Layer 11 of a small transformer language model trained on English Wikipedia (15 layers, counted from 0, width 128). Numbers have three digits each and are written without spaces.
A neuron's activation on a vector x is GELU(weights . x), where the dot is the dot product.
The model reads these tokens: "erman" "n" ".\n\n" "M" "any" " of" " the" " exist" "ing" " sem" "ant" "ic" " w" "ik" "i" " appl" "ications" " were" " started" " in" " the" " mid" "-" "2" "0" "0" "0" "s" "," " including" " Art" "ific"

The vector x that enters this layer's MLP at each token. A number n stands for (n - 500) times 0.014.
0 "erman": 541464555402445424445011635553525576481500384363568494574587540647700504485527483451600548440631686408405430498528476494475545696266483502520445441490634535619496456445672420487521542418630452430469338286436544514352620567488489523628446609534517322626630553474585593518375623508422403507779533502520597386492508506560532525556520398436497481510469341460578558547569328550473502428490
1 "n": 571575590475568479392187409634563554222546437555335647528674472619524362382540483465494528520433635488419436533500696548356481597358411521552520480405526555557486413446517397447419670452574552311398431341644643543437655451504450465509428553556386489759684559590464509372452534518121450602499481517459649354547426611477633575521600647504393478627488607484487623506613426630362469330552
2 ".\n\n": 649478540470489471524056592678485518459541386287647567521578549551691467442543533386596557488618636431318458484489639405475609640335499570530500556437618498535504454520622438359470651387692512380553375245456604481474611523557524421513439576492463351571605539508627579515317580526316495540746511476487642260432492588598511478587565472444365462437483424475597557489535340495471505372495
3 "M": 540541561519498336577218418609431560518582502331703522495654500434362510446536478489797556568649776334347510603437481470357477519448319508534551530585495576625393456405681459365489608400609474453554507341520685519502687370461590476509510472556342498545710477440575628356368456650220438459569564473546618386498386699504619543469679532501299520297522462482544594535483350425507491538352
4 "any": 542385485546648370540120517699657474554432408498768477617578509564492470529621593338520521465554596492280568474544488490384580413377421423528577417451569450573517379533567506380608488252698580327511545371646510648493555460563611431512480522495396640621735441532353498366423382596131490574571536566542616411437485603541520478527434476586395539408481489569566480614539384473461555390535
5 " of": 526449623517551504464241543688566392612459422461823384501765380517501387448555633361625602417603555458386473596404464469430402343490334473426566604447727449566495597593666337384612581420655638376490406302580349507412555488596565532536559504515543536582687499562359668499339520536285515664512423565494543302417545549515439601653499354516412432500401489530561545415589316534547574288477
6 " the": 595367503525579499538118581679603447587428411487727542523695544509465389448570570423551543629548659371403511562467464376498480304399431537580517571439626386653502357436441421415590555245696614336474479436597611486423491502658526423524452447567303538630746541526429641353409397526211483609528531610526482377504656598587484567587532389507454501517458481519517558550533339559429464380487
7 " exist": 623515545514527530436084640666593524641487489555640441664699629585338360448577476345456558357653658512592516645398530508522440536430452564538647573476573330569396401445672382367509649412693677390649483528564582498434578482408477404441555519457420414476606558387441395416588351541286555608500561617359487290428602501415555522461578484529416424591377465476543436609524407609309469373537
8 "ing": 632399521640657478477140466713623509538353440526669591463735513452447413513562488334541587441604647417457476420391371514426619402402433531544445542491597435609555413416527394444587572355650535342532516432638538565363482420624563528450512407633337514604724508477452527411421247540190509637586578611436580406542625548613500560621461439520517469453484519537517605565486385654287492364462
9 " sem": 557554583508421414576156570761489532584505467422578442544784602700456407510648418309509502395555812487476527502395469492545542556522499474483450519430649444508476529426560384351452759466586585236563387399587678380465429413447413431583617479487513622677768653466499526340478076559324498473488562580512503381475464576471548596482511471504385423438491497507538743437478417581368503470465
10 "ant": 543546581534580542622205560829537483575561415450430520639537516623193392551547557428431658478574609565583472445401535411506564650494454546518576424433525523614501274543538344521492716378565418453648499430539580354503457420511366305532465465446347540611522624630407519387425274568158446568399548452582491527401613633536563519585494407732443507569506513270552504492644536600360511371403
11 "ic": 546473365612690575467191485802600524527505381435621526512643586515406503428593507343568681533480614544523515520419493463522494537461488515565427444398665536629488478507508233487518675372479479424571597516657618392384537439589519463431430395540284553572695557552408574393422322582128513610466538595455487455498629652514520499618453458559472545381545505468482450622449463688293447257396
12 " w": 539311499487490400546236602714509560421616540452524552652751477634505502311517551304517488666561608396481415572362464479530481527539465647508426451563534446602474461612576325493494756482577480318627364459594699403431539544510514398454416553550361473496581446486371617295421226537217427524530766465509498346584447526435726484573521614562613547430507627371533640606500353535382537306595
13 "ik": 606563660291604409592274426799426604574444501624582441578609619717405371394562648454655443432643572400439546519427414365483521687401438511421416532367599507600522365424476440377431535506670627387614512494605750520372591562321559419414520582533345487622441513575538571583568342495226526642467467549438477342473552547407617416484543531586528382496554514378509499616672466619263367410366
14 "i": 570444610395705527466270512649553579560423355457522542551654485500537387444475567351606450434622611465556574439410504376576514551427550457530484548354649626587553466557558375377381739363627461276498653496613601411554567381477384504496584400487296541649618631492380537477375429532114595601464522573359464448581582749486420463615564489529519487558562524483463555636546454605256429276418
15 " appl": 551512607381598572516196648717529440501465442412471428568680527486501429444586304349629562495614654568485556544521434511476524588491513545539616525396612554604235338361642350385460819476510504410675396473559735396464455449463493527516379475350492452509660545471577461243521461645209574514493562526425624319353570543422590543555552424628450567531465452453492756475553498597335623312503
16 "ications": 558396516448706560437217577736597507586561378454544549474717509645504460368485539383618552345669563411423604513532412437388584520358474477572504499472615419646419426516654523347496705417470443455567554526567691526436580463516481473485436481472317512541695535606550533432485418653101548649607492605437601403509583623375501633504485384548328517508466495423545520390417501576391519177443
17 " were": 562502613446576492524099692617546526388426450402553523516734583602650414434431430452597485373570724480396523510480384454469494570356522530553702508335603514462445404521646451416509692549527405399475379468476599463555628409758527367545486611451390392527671567494434677507478478631202463474622501617470513346508607460504542478567449436464270497476549669482562550456485417504480476335483
18 " started": 566546577398656513572019659527539472420537544366530534472636589522400480418514537511493590422532758538374506433366388421511580630347446551584607563490607519456497507436621494431524679463446516435520379385529588525523597438693464510522466613461374473558564564485402586517406556560250461554686498530445548287608534495420612501473371425554253476530584610475551596450613355577411466325503
19 " in": 585589521529616571473043643617560526541505467426613464545680589444670425484593606427611512462531711360341432503397525450403559444459325418566507577478513455478466553509627459477436563310536546402451388326456513374542500521835474592495529559532487447536518583403379571383493516552239535523545491565458666356530531523430630455515470448601428475478541517455582586580655347600400437425555
20 " the": 588522477497517531483060635662500524526504477345598507527623645479511513488518478466580580641529786313383468489381477395350457308439354467569469590423557341459462511471560418439535543360700534394455495512551502494494481591802564460527537500487402411638591497491514569416517383547229558524622526552543485346549540662497627396519475552481457456499527396501558623563536405692423367487560
21 " mid": 581620461495557623465147560566562545549498430511426460667597533389468472451482520451546515518591772462346536470494553391447584571422263489484295490436574411430499603452674295341403578331695586475570352425646552574526507503592519479534716465480440561600589595492367530304489372516252531540621567567546569252428389507609562503587436542628368439489617429524574723481510489681319439467417
22 "-": 671503492633421672479165423609604564677609394438581487575585610445336409362476477365536598548692674495536400646519640396381552532495339510418565725445495385497562668492618428580445673476593485532619463404507520338463525461418578338438520528512517473447554537457341651235468497475357488580598574542549432286570495607296600496584399470527415358472589376430590677482567397772364403500424
23 "2": 673462537520452590434083548522754473600558354569610488444518617500348505615409394443657641456531682452472416595357604436279618535447408503509459517495602459465416617567616306482364612500677533448620526451495637429464558441367555287553451625494401542395694595439496545335538313541399445477473441619395467317505430511483573500513526558583421460576501475600525741534609512720324354523555
24 "0": 679624503492400658409117470614644398584459438479609488371614556473498360570547332443635553394548640430546373638477557360316477541438445547427372543451516337528533645507569308518508564478664548615675478439628718511458560462419470284471460474436386625479723527539483391314596427641298405557591526550375362462586502576337657463480600496560527437548553465587567659516625540653401385455492
25 "0": 671663488609348646403177477697629422457492327628579471421619602552476472511573374460622523433581508492509379606482537365253418621432506496464415504481478379517530658481525328446537749498620541564544498498553680527463553499485420328444457418443284557521714476474412500426457280651346267627483459548426431369562564570333605635569655448620406539584592497528593607465608577621469405300556
26 "0": 636697495575482555422200442588672376415514335641623494466716611418542498544575353504581517439540467458511427503505541330234431579441580484520431525583456448521539598521586396368565862528586507488522497615594788565468517518548420431444437391419299493574713462434356505398410271607347312567496505569426556268573570554417613581541621494587404548508557553495585586422602551638418329261475
27 "s": 537597432468618611455096548537648458500576421526595442532682553436597485502472573454561597506598550480468520459422480413296585512469475458530550565548565496473527524582661475371572884402565442403462388690664658568529477473602388429397464440517366433645581540433404573535489428537230514476698423565391587232632547567351582536420471577558308473551525481567579480412478461634401347284425
28 ",": 509548569561600486551069464547590486482548500464619507539701541569548479554404575419576594421595635447391482461388450463393637581494477454478594649372580491560503448504626440345404646461758465455461390429558594517444564525741403321398459563550376416463603540472428519501200569582253427519665478577484540390488560610483678485528493455664352580422413537596611513406520435492399449347506
29 " including": 585456595464569518538065526596594477401454426417643572548664494571467426617553542431616542400538707532433457410420464516460531391452423449521608623443547474582483451465620490397394521414621573366457296374554463516494628489799559419485434517519548414541769544490463562560358459503178491508624522641436550445543526529457545566518446457528324555418458594515590508532683389495463508308518
30 " Art": 645398541655576488576193500688528407448545488437273538553439654592395461482569496493636564464699703525438498460335658539527435504541541444530501512555553529579433346369776545427443497427569448391486419389476702409417465398586484399464481483570519576646637639638470506547442306531113574507629479604423519247498534567416689608445538444525216522374452615455599528464489379587505509410483
31 "ific": 544481532710641457475301572659459485288564511429436569567526557605422288512529451340463512500440592497446330487340625465523417473555367496475547392662593593535421387462562296333288574361543543329697577534544842385402653373630453385618522480541547456534602500529478548440521402587185623466480670517336668503379531654413580490530463560405501553450521628633556671490620377743417416441562

Each question shows the input weights of one neuron of the MLP. A number n stands for (n - 500) times 0.0011.

n97: 344407330566494482591452559578381602393314526343437538415475405516431616305415653478438506673439461370503417355635336617446377677490573393646394442620522570388490587296331541396553468620512434604282651528410611497423594624396671398391603445385614316509524548562329682639415603568672456563387663453642538330582591521537564632327585490531584434630550491466572672540574585475554565406528
On which token does it fire most, and how strongly? 0 "erman", at about 0.77

n178: 522619712484525632660503631514487370557522352552595411471237378481547390407554645632613436473616401762416299662361366599452431497356611573267494477574500442469570522247319305467717465461464576506744487519512489577568493431555506363600570531429572567576494362466663423546431500466593491597627343625591538494599405336525433374563369388617430516439594552644484552300506588509417664488426
On which three tokens does it fire most, strongest first? 5 " of", 25 "0", 24 "0"

n336: 399643482475462425577476609276517521470417468550630549454421523496395671434553675332659659402507617362624483469465327659461751306573370440642490479534454701184624441457332524460570468603318570346553446410500475384597420569401551713344436329457527641389457415559654486372406689562517556601598532267414808577458173571687616465475605376476529570620681309563528414603596380586649456527469
On which two tokens does it fire most, strongest first? 3 "M", 19 " in"

n6: 487448612449655736325497543488563531424636190405289570369419410559551688440567477462548468509642464374331475421720639378532549313699447375571316324456422512592636509312470449576761381451488539673529454608513321574398355544478475342566543453490430571439570422409519604565376409676622548632654529630471583427580686568399426484615602471544476560539560491456558425528500649334503407663431
Which token does this neuron like most? 25 "0"

n422: 572584339567583518465460382419513503458559317581509585585438312386481431550497689528366583509418497484494460413532481312731645769497442579455453371426513472516519475654408484422315315437509662480500352550491474619539409366623426436622531703497743338518494702360611590464494385348562349521386500221435450636471465491403359449481540407472520600506584574785664531485534438714344595540519
On which token does it fire most, and how strongly? 31 "ific", at about 2.7

n348: 506340509386614482375388513371582428494524299560506371506497497358429534530509528641416435601414617606485464536595609413472632521663560614674448365672591249500534473435393472529427429500497432556728585582415383396443519567509521453555524458500506574668424310497317431524672489467527423571497531610484359582373589441314569611445470407437497356453463389833442530341506665696633787580440
On which two tokens does it fire most, strongest first? 24 "0", 23 "2"

n397: 393590487582516471380644690440409545512597513584611307611660497634474754545382387575528404591528385574433494452464419398440541513388602480553549557458294605597483600536417604584399622559465510440379593455239547478259743381367456705419332627420478787544423460381611443761441476362564425377490314497544396596625592500442418637598604523430497461536762583477591599529465294561487279481356
On which two tokens does it fire most, strongest first? 26 "0", 25 "0"

n75: 460449373513364419424443646634586324531286687411586607390461641370467679513453608537525218532384392293556621454530461698574487543590448567439401690395429348526483484588491334626755426544513694304453388718520584416572562464422555513227552588670516382500513514559620503622311564503653434452560463579404576689373400510454477440450548641640521725322365413520440367458565531405376351664480
Which token does this neuron like most? 28 ","

n280: 357334302721553584296512586460586695561261482404745536735458571522594471457851588601425565657427514543504511298392489489493466457377532417577418445429478444232591507379541324619543369449583576665442570600614191510230403422672574504625483525515414576559377339376321372462435454482581626562547577593755698668420601545664483413561535551278467543602500458332439542739426452291402522535557
On which token does it fire most, and how strongly? 4 "any", at about 3.7

n320: 584407355490479515531457500460613531625553513510484607687596304542598418497608609446577554524430512556450785404465544675522389531768494601599369410553580537766669241618381425581487465410573548428383693638481554518335415584399561385441302494429476405430384500404644487840579390568426425512500436472539509529332560448584466566560339452441543607532403276531487340365348510466424405488571
Which token does this neuron like most? 11 "ic"

n202: 524577349289366781452637389415497665500463532753541493428648526691517370290742266620429555374370422469308618493637368393406382466436691510629527430561458543377577517580416479552541521431464517453431402551622367367570571561457663601361590359490438396556533517483232818530596560473513418477683514633609606550337634510602387521819503413503595473292507547531339275423510596527434539560534
Which token does this neuron like most? 26 "0"

n278: 663619479359480480497477664606585376587463556496613493641419494465630381372672517647464383427444454666628433351627730552389353408507527641431541605530340513751514453538490339847333493366391490459572490595351568294525468507313507406598410747333728448510614378359527448520411534369560497826421232554465356600624497510317440459411477469353513357386408533537473517624567610493673518474446
On which token does it fire most, and how strongly? 24 "0", at about 1.8

n219: 467417494518523369405528547396455430520725582451500653437438565426500625527503339288475575564425514497588450562515426376527457624652430290573500281465527410491494346512348479398643736523494485580467415450509581485491553583765451373615399465585637512546398609591620521549500511429450464486497406393426503538367707370592581545656477439292605631551461547411404345462306763609388553338556
Which token does this neuron like most? 11 "ic"

n2: 604192507385407452422478609476425619543610520665670477638529689456451520552579430523392474418513634536410513468503422642473475513647574322463477340529670551272540403590376448453216520459440619581493664611549313471534615523452564576445313545858388414308307470606554457418529521677596363424668510598608474530530381478594443507566589540372624660414467401484300619417503483458407364772458
On which token does it fire most, and how strongly? 23 "2", at about 1.4

n122: 481617255353404259573527622364487547677472468571544420299419557373697468613522338627572503574463651597516553497598516727542545380305438513532535309335322506591365538671590554512728291585573487517290464516466526355572556748528630378378417481348518423567413435441478519405563480497472541418541539478367630509599596589553494564522374603668339431657487614601471379624369651594481520549581
Which token does this neuron like most? 20 " the"

n270: 594461624462654334462446480436579615455556458555570195408385488572513506363506574731638391372408464488391373463664491589577497390654460690330393345456542472503478635478607544455453414593564494663707361622500397577468529547602460574653411512535627557436473548509432729643601622407398415497316494723526326578570443479494515231263543346550346569490393515544652497565534477373708487442500
On which three tokens does it fire most, strongest first? 5 " of", 29 " including", 17 " were"

n483: 568557484428592471523572731539399484466568427430533379556398580413405487471530566314469605566560450671538449481526474349483500487476357513397516523590520665549185403603401582435477487674569566548566563461423524713450537542376560427716484490650609714503553460346481480698617584423420405352464613354835425431510536465536230578386459411641686604682455462166490391500340314481328432459616
On which three tokens does it fire most, strongest first? 10 "ant", 13 "ik", 7 " exist"

n198: 385643398662531394538354496500448527788479386371650489303548497511324535510539468615616362639463403566349493421612486401539520621464374388355583339731564401531557538429404633430486327560567655346521732521676491619525236455466901461638419476357517352480417511386517404739507705559541580510514375514590265599620542537195605451616378475620574469461576626528682407572479511428440402692438
On which token does it fire most, and how strongly? 13 "ik", at about 1.8

n377: 620564434629647369699511387575487358698565540570549401562288441719615663364540563277351523487456488432571445536592477576257290623429468503318637507503547449539357536457478425599281440453472573557516523503377547510399459422615293530749519430497572536462488520390506527478614491432734317576464557627376674545351467503578452254428744636574527383500539420630470574583381554558659231399416
On which two tokens does it fire most, strongest first? 31 "ific", 23 "2"

n24: 355381303464425651488599292394539412353447473482566530614544531448614509385479430628404482586451531494597576409282476410630605547537427431639453254688728445618618459545500479480607599560434476544590530479362357433497414438570599274497514410567577494420573439594613612643443462620634384589362442689491422514524476408562561524771419403442393476503340517488518313520459407579352488368588
Which token does this neuron like most? 11 "ic"

n371: 487453463513397209682616075521437490403480493520606490567477516712373523546610375530450460673490487421669709493739303557530519625434604473480576530774473526586490372561397596497732430686615567607477320424385437500565606602516706584569297510422446487567431524422510466542633482484370510474480493490381434482473350519526497417553670268825405427460579290424400503370533555555463493510458
On which three tokens does it fire most, strongest first? 13 "ik", 3 "M", 10 "ant"

n412: 536550716437631385640606503521627442376545583316549418576522512439434578236362373529534553298351593513461362523713429655540547558670564520623435420455407484588341510457306578540585414712607523377520447532452473522443547426631576341529605510690712725437364447342618330547337635658417409550510240435423575464579516604370541598408351543487437467751461647415376657557381531468599534468616
On which two tokens does it fire most, strongest first? 18 " started", 1 "n"

n426: 482429603559360543570472343550240605420595369410570452397334444496493511529478654713316756518649332199673431449809358548437605536424471548519485545583530557551470358765327526503493388574422456520396485354678576671368428569407586545424439561346605444351559560562382507638540685464331427748533436390383511540422832440646454375349290392676564324563723654368334579565406492507429615770388
Which token does this neuron like most? 13 "ik"

n488: 465639706599654485623492332546604668533472597626718370363575611415621494419497465481527641656515343569419581497560491462252439365224497567433453410724487463610506522564390503713500548491363494512475338613591612534354461453441475609503595238487455513637506494671349381479582636428578377576510461330442440517602490558491405700529436449311584522644585602500256407475413490456551480304463
On which token does it fire most, and how strongly? 26 "0", at about 3.6

n293: 268286575626431523365365232404335284538470586510527439520603468528558669430367352524590568415399394480553297603618500561644539440504754473479510497626490599470596483596644500513463425632419704441449573691380316638507455533322687366457471675348452435422558579480546397428372500647573297357551676356559432429524452431295599598493552497616512672315544711715686401533613577527627553601427
On which token does it fire most, and how strongly? 26 "0", at about 0.53

n40: 424398570607319429401373438339569614519447459677384540447477409302470464654523463563440513645368402664405373648453401379500643576431610353513645531457652539510524549409450374491371587557209667497523398576582449565223627648545400530480616565385585735797459520539545273327636570418607500468583534602469477524195507744507439703433404493523576517436447464560447415698513503369359545577471
Which token does this neuron like most? 1 "n"

n114: 708448316449435537377341540413513456608359361672665525487553419396560595381618642395542433552555458525432684362706600599667497450596494475600528490397694673453461582461315661377699708548561516579615487431481411438510497406469537670412482491536663599381473390272599594415320605497435294534319294601656630610465443469359488408582537349348421475430566506639532512463578589435577500592525
Which token does this neuron like most? 5 " of"

n201: 461488669530465518461562465624560550471294469531690476530550452401506476437640392506363357442345486497506619592651461360610402332607368427742518343500522432620344467390506521560608219434326454528652518638572426427559519524503368595527655550368569466375552512396703454480355423705533500474488561503550669583497688445614450479606634561462392449204500641368470580550491375542479582477530
Which token does this neuron like most? 15 " appl"

n17: 347435456538475685374546372517378565658556439649513399532345476347437462428525445607333576549515578459475453400535575497606443497402537573481434593658529577462676509612488576608701392350491481616329442359615454543471428497555166542590509445384428497476545349596549458470308604444336459731402670450529554584576408680444414721513378391639477557494678171444434648639497497500379638445519
On which token does it fire most, and how strongly? 10 "ant", at about 2.1

n473: 524552493360437477497329521373568487317527659622592657452403558647343571306408379537378589628589581594410657373435520486486432288525507469689510548604493702409355365431510432526673400548255490547230337325389466487605454621490523641413671593476487507376452607513513441529273637433600344402353517574465663565442664467487484466558441479407647584727453639507367387646684574777356518507764
On which three tokens does it fire most, strongest first? 18 " started", 1 "n", 19 " in"

n490: 678454789590544509424609553559494431524284497366468478638324512187632407478667337529618487602543369769459667393545509481611592589523644539400560500547431537608438510347464494597363710381485523515465493678449546531415252478357472607592605319617448574294494458569335546592497503424390468485612340401654503535619526438506404423285491497635482417581646472290619519403500467384584573451434
On which token does it fire most, and how strongly? 15 " appl", at about 1.8

n308: 337390487382549546598387549514610506710412661594573427595565470630725541597739600547410714442546337603444603566465553490690570227474552414641343503372642506469506676343518408455462577569424424631430523305562466494377523478592395471556537432364672634333278429565506629403494575503475415442303481299500418407583452561569543494465503462624646528583682472469475401531295454453359441356609
On which token does it fire most, and how strongly? 5 " of", at about 2.3

n373: 398510541424560380541544646431408490442334507748592716678510474556500555493387542561419497460404653486393527416415584562267536381560650449303385291520270650558337703663365565494633583484710517726692416527446389493293814581666377452497487663552598476372562403537477382628305475423567517586466507761409404682390600464412523346421672292480500469566347680588534400453577419544514521451540
On which three tokens does it fire most, strongest first? 28 ",", 29 " including", 5 " of"

n143: 480283548334403667643415707356486227390649283384414528452490642592476500368552469534458497497653396659510561706411737341510408565301490349392473563466294387582476605423503469539715292578546855450617727629541423560637543381550357500409477440490653486427458608493687413530555575574473456533548559452426455440576376298748397387462414497503591381573381520313425513396608571645687539566490
Which token does this neuron like most? 24 "0"

n459: 516523516274544503570598714415506516542544513562619539574450185368423452566593383481527561701373595449525418557465544523536577592653481606451554598667621534513454218464536442494458587466485326641468480513465387481480566605522584568519432578497332646525652432311512245562564576532378362503285275366727542459532381407417376497401624682406680462714475406631583544531642540412396283602547
On which token does it fire most, and how strongly? 23 "2", at about 1.3

n222: 558374580376557587610463513551369633645527453412417568762389399361722635554429513390483531613613439509515476473623494367366391673526533432528473419615538470604481631503445589509396429491252515610713456518579586515380563485470485441430381479553439497435416456449689256397482517473458543603592388540516497756342241533369625506515411599563511433488631584436598350524286519391739583464554
On which token does it fire most, and how strongly? 16 "ications", at about 0.99

n193: 500399258557667371365500521494631532434500544470546702550581269622662632454630490431587740407452418621578461666464399453537497454617600424493418520581426413671715575537500434722451480362303527609463466808418509616544626549487535564415686400642396680347456382627416537487592509311306322532331413530564411512507334615516291497407449383316576365443356449497510513645425349542386534564513
Which token does this neuron like most? 11 "ic"

n506: 398737404548447357507366461297473735632493604542486428661470513556527663463373754599523466474467562369537550460503368696569507486273656548597473583473549420520535372341371469662861576429424586534387444480746275467511369493566430445385530257493536372553484510557330441484520341339567384608483632534539619719428558424693576551544348649553312510555534397446244557543661387587472617579416
Which token does this neuron like most? 8 "ing"

n401: 465519357395759472412546375433752615572365503360364389430435350585662459316822577557437580350601455475512453447532412538484548657365568440420597687537403463484587374622620547500481417542585490558366532610647557475585575281429420449663534457464560465280416294537673552436522671488435468466246384638467443639526529607522586389427739384612477424631478605494548516463466530497612385506522
Which token does this neuron like most? 16 "ications"

n312: 479567666306396460493497399450565744438275352599407341317334598543607579558438486455406566470350497456395530520600357625448549445847493375402449451693493302527479346549516441569363524687460514541462338432439534456465561268879611748589477463504710618553536416310392388510583494646362393407514353548557445639694517483633380531431567434540510438514551483418600433564524179497434539739575
On which three tokens does it fire most, strongest first? 19 " in", 29 " including", 17 " were"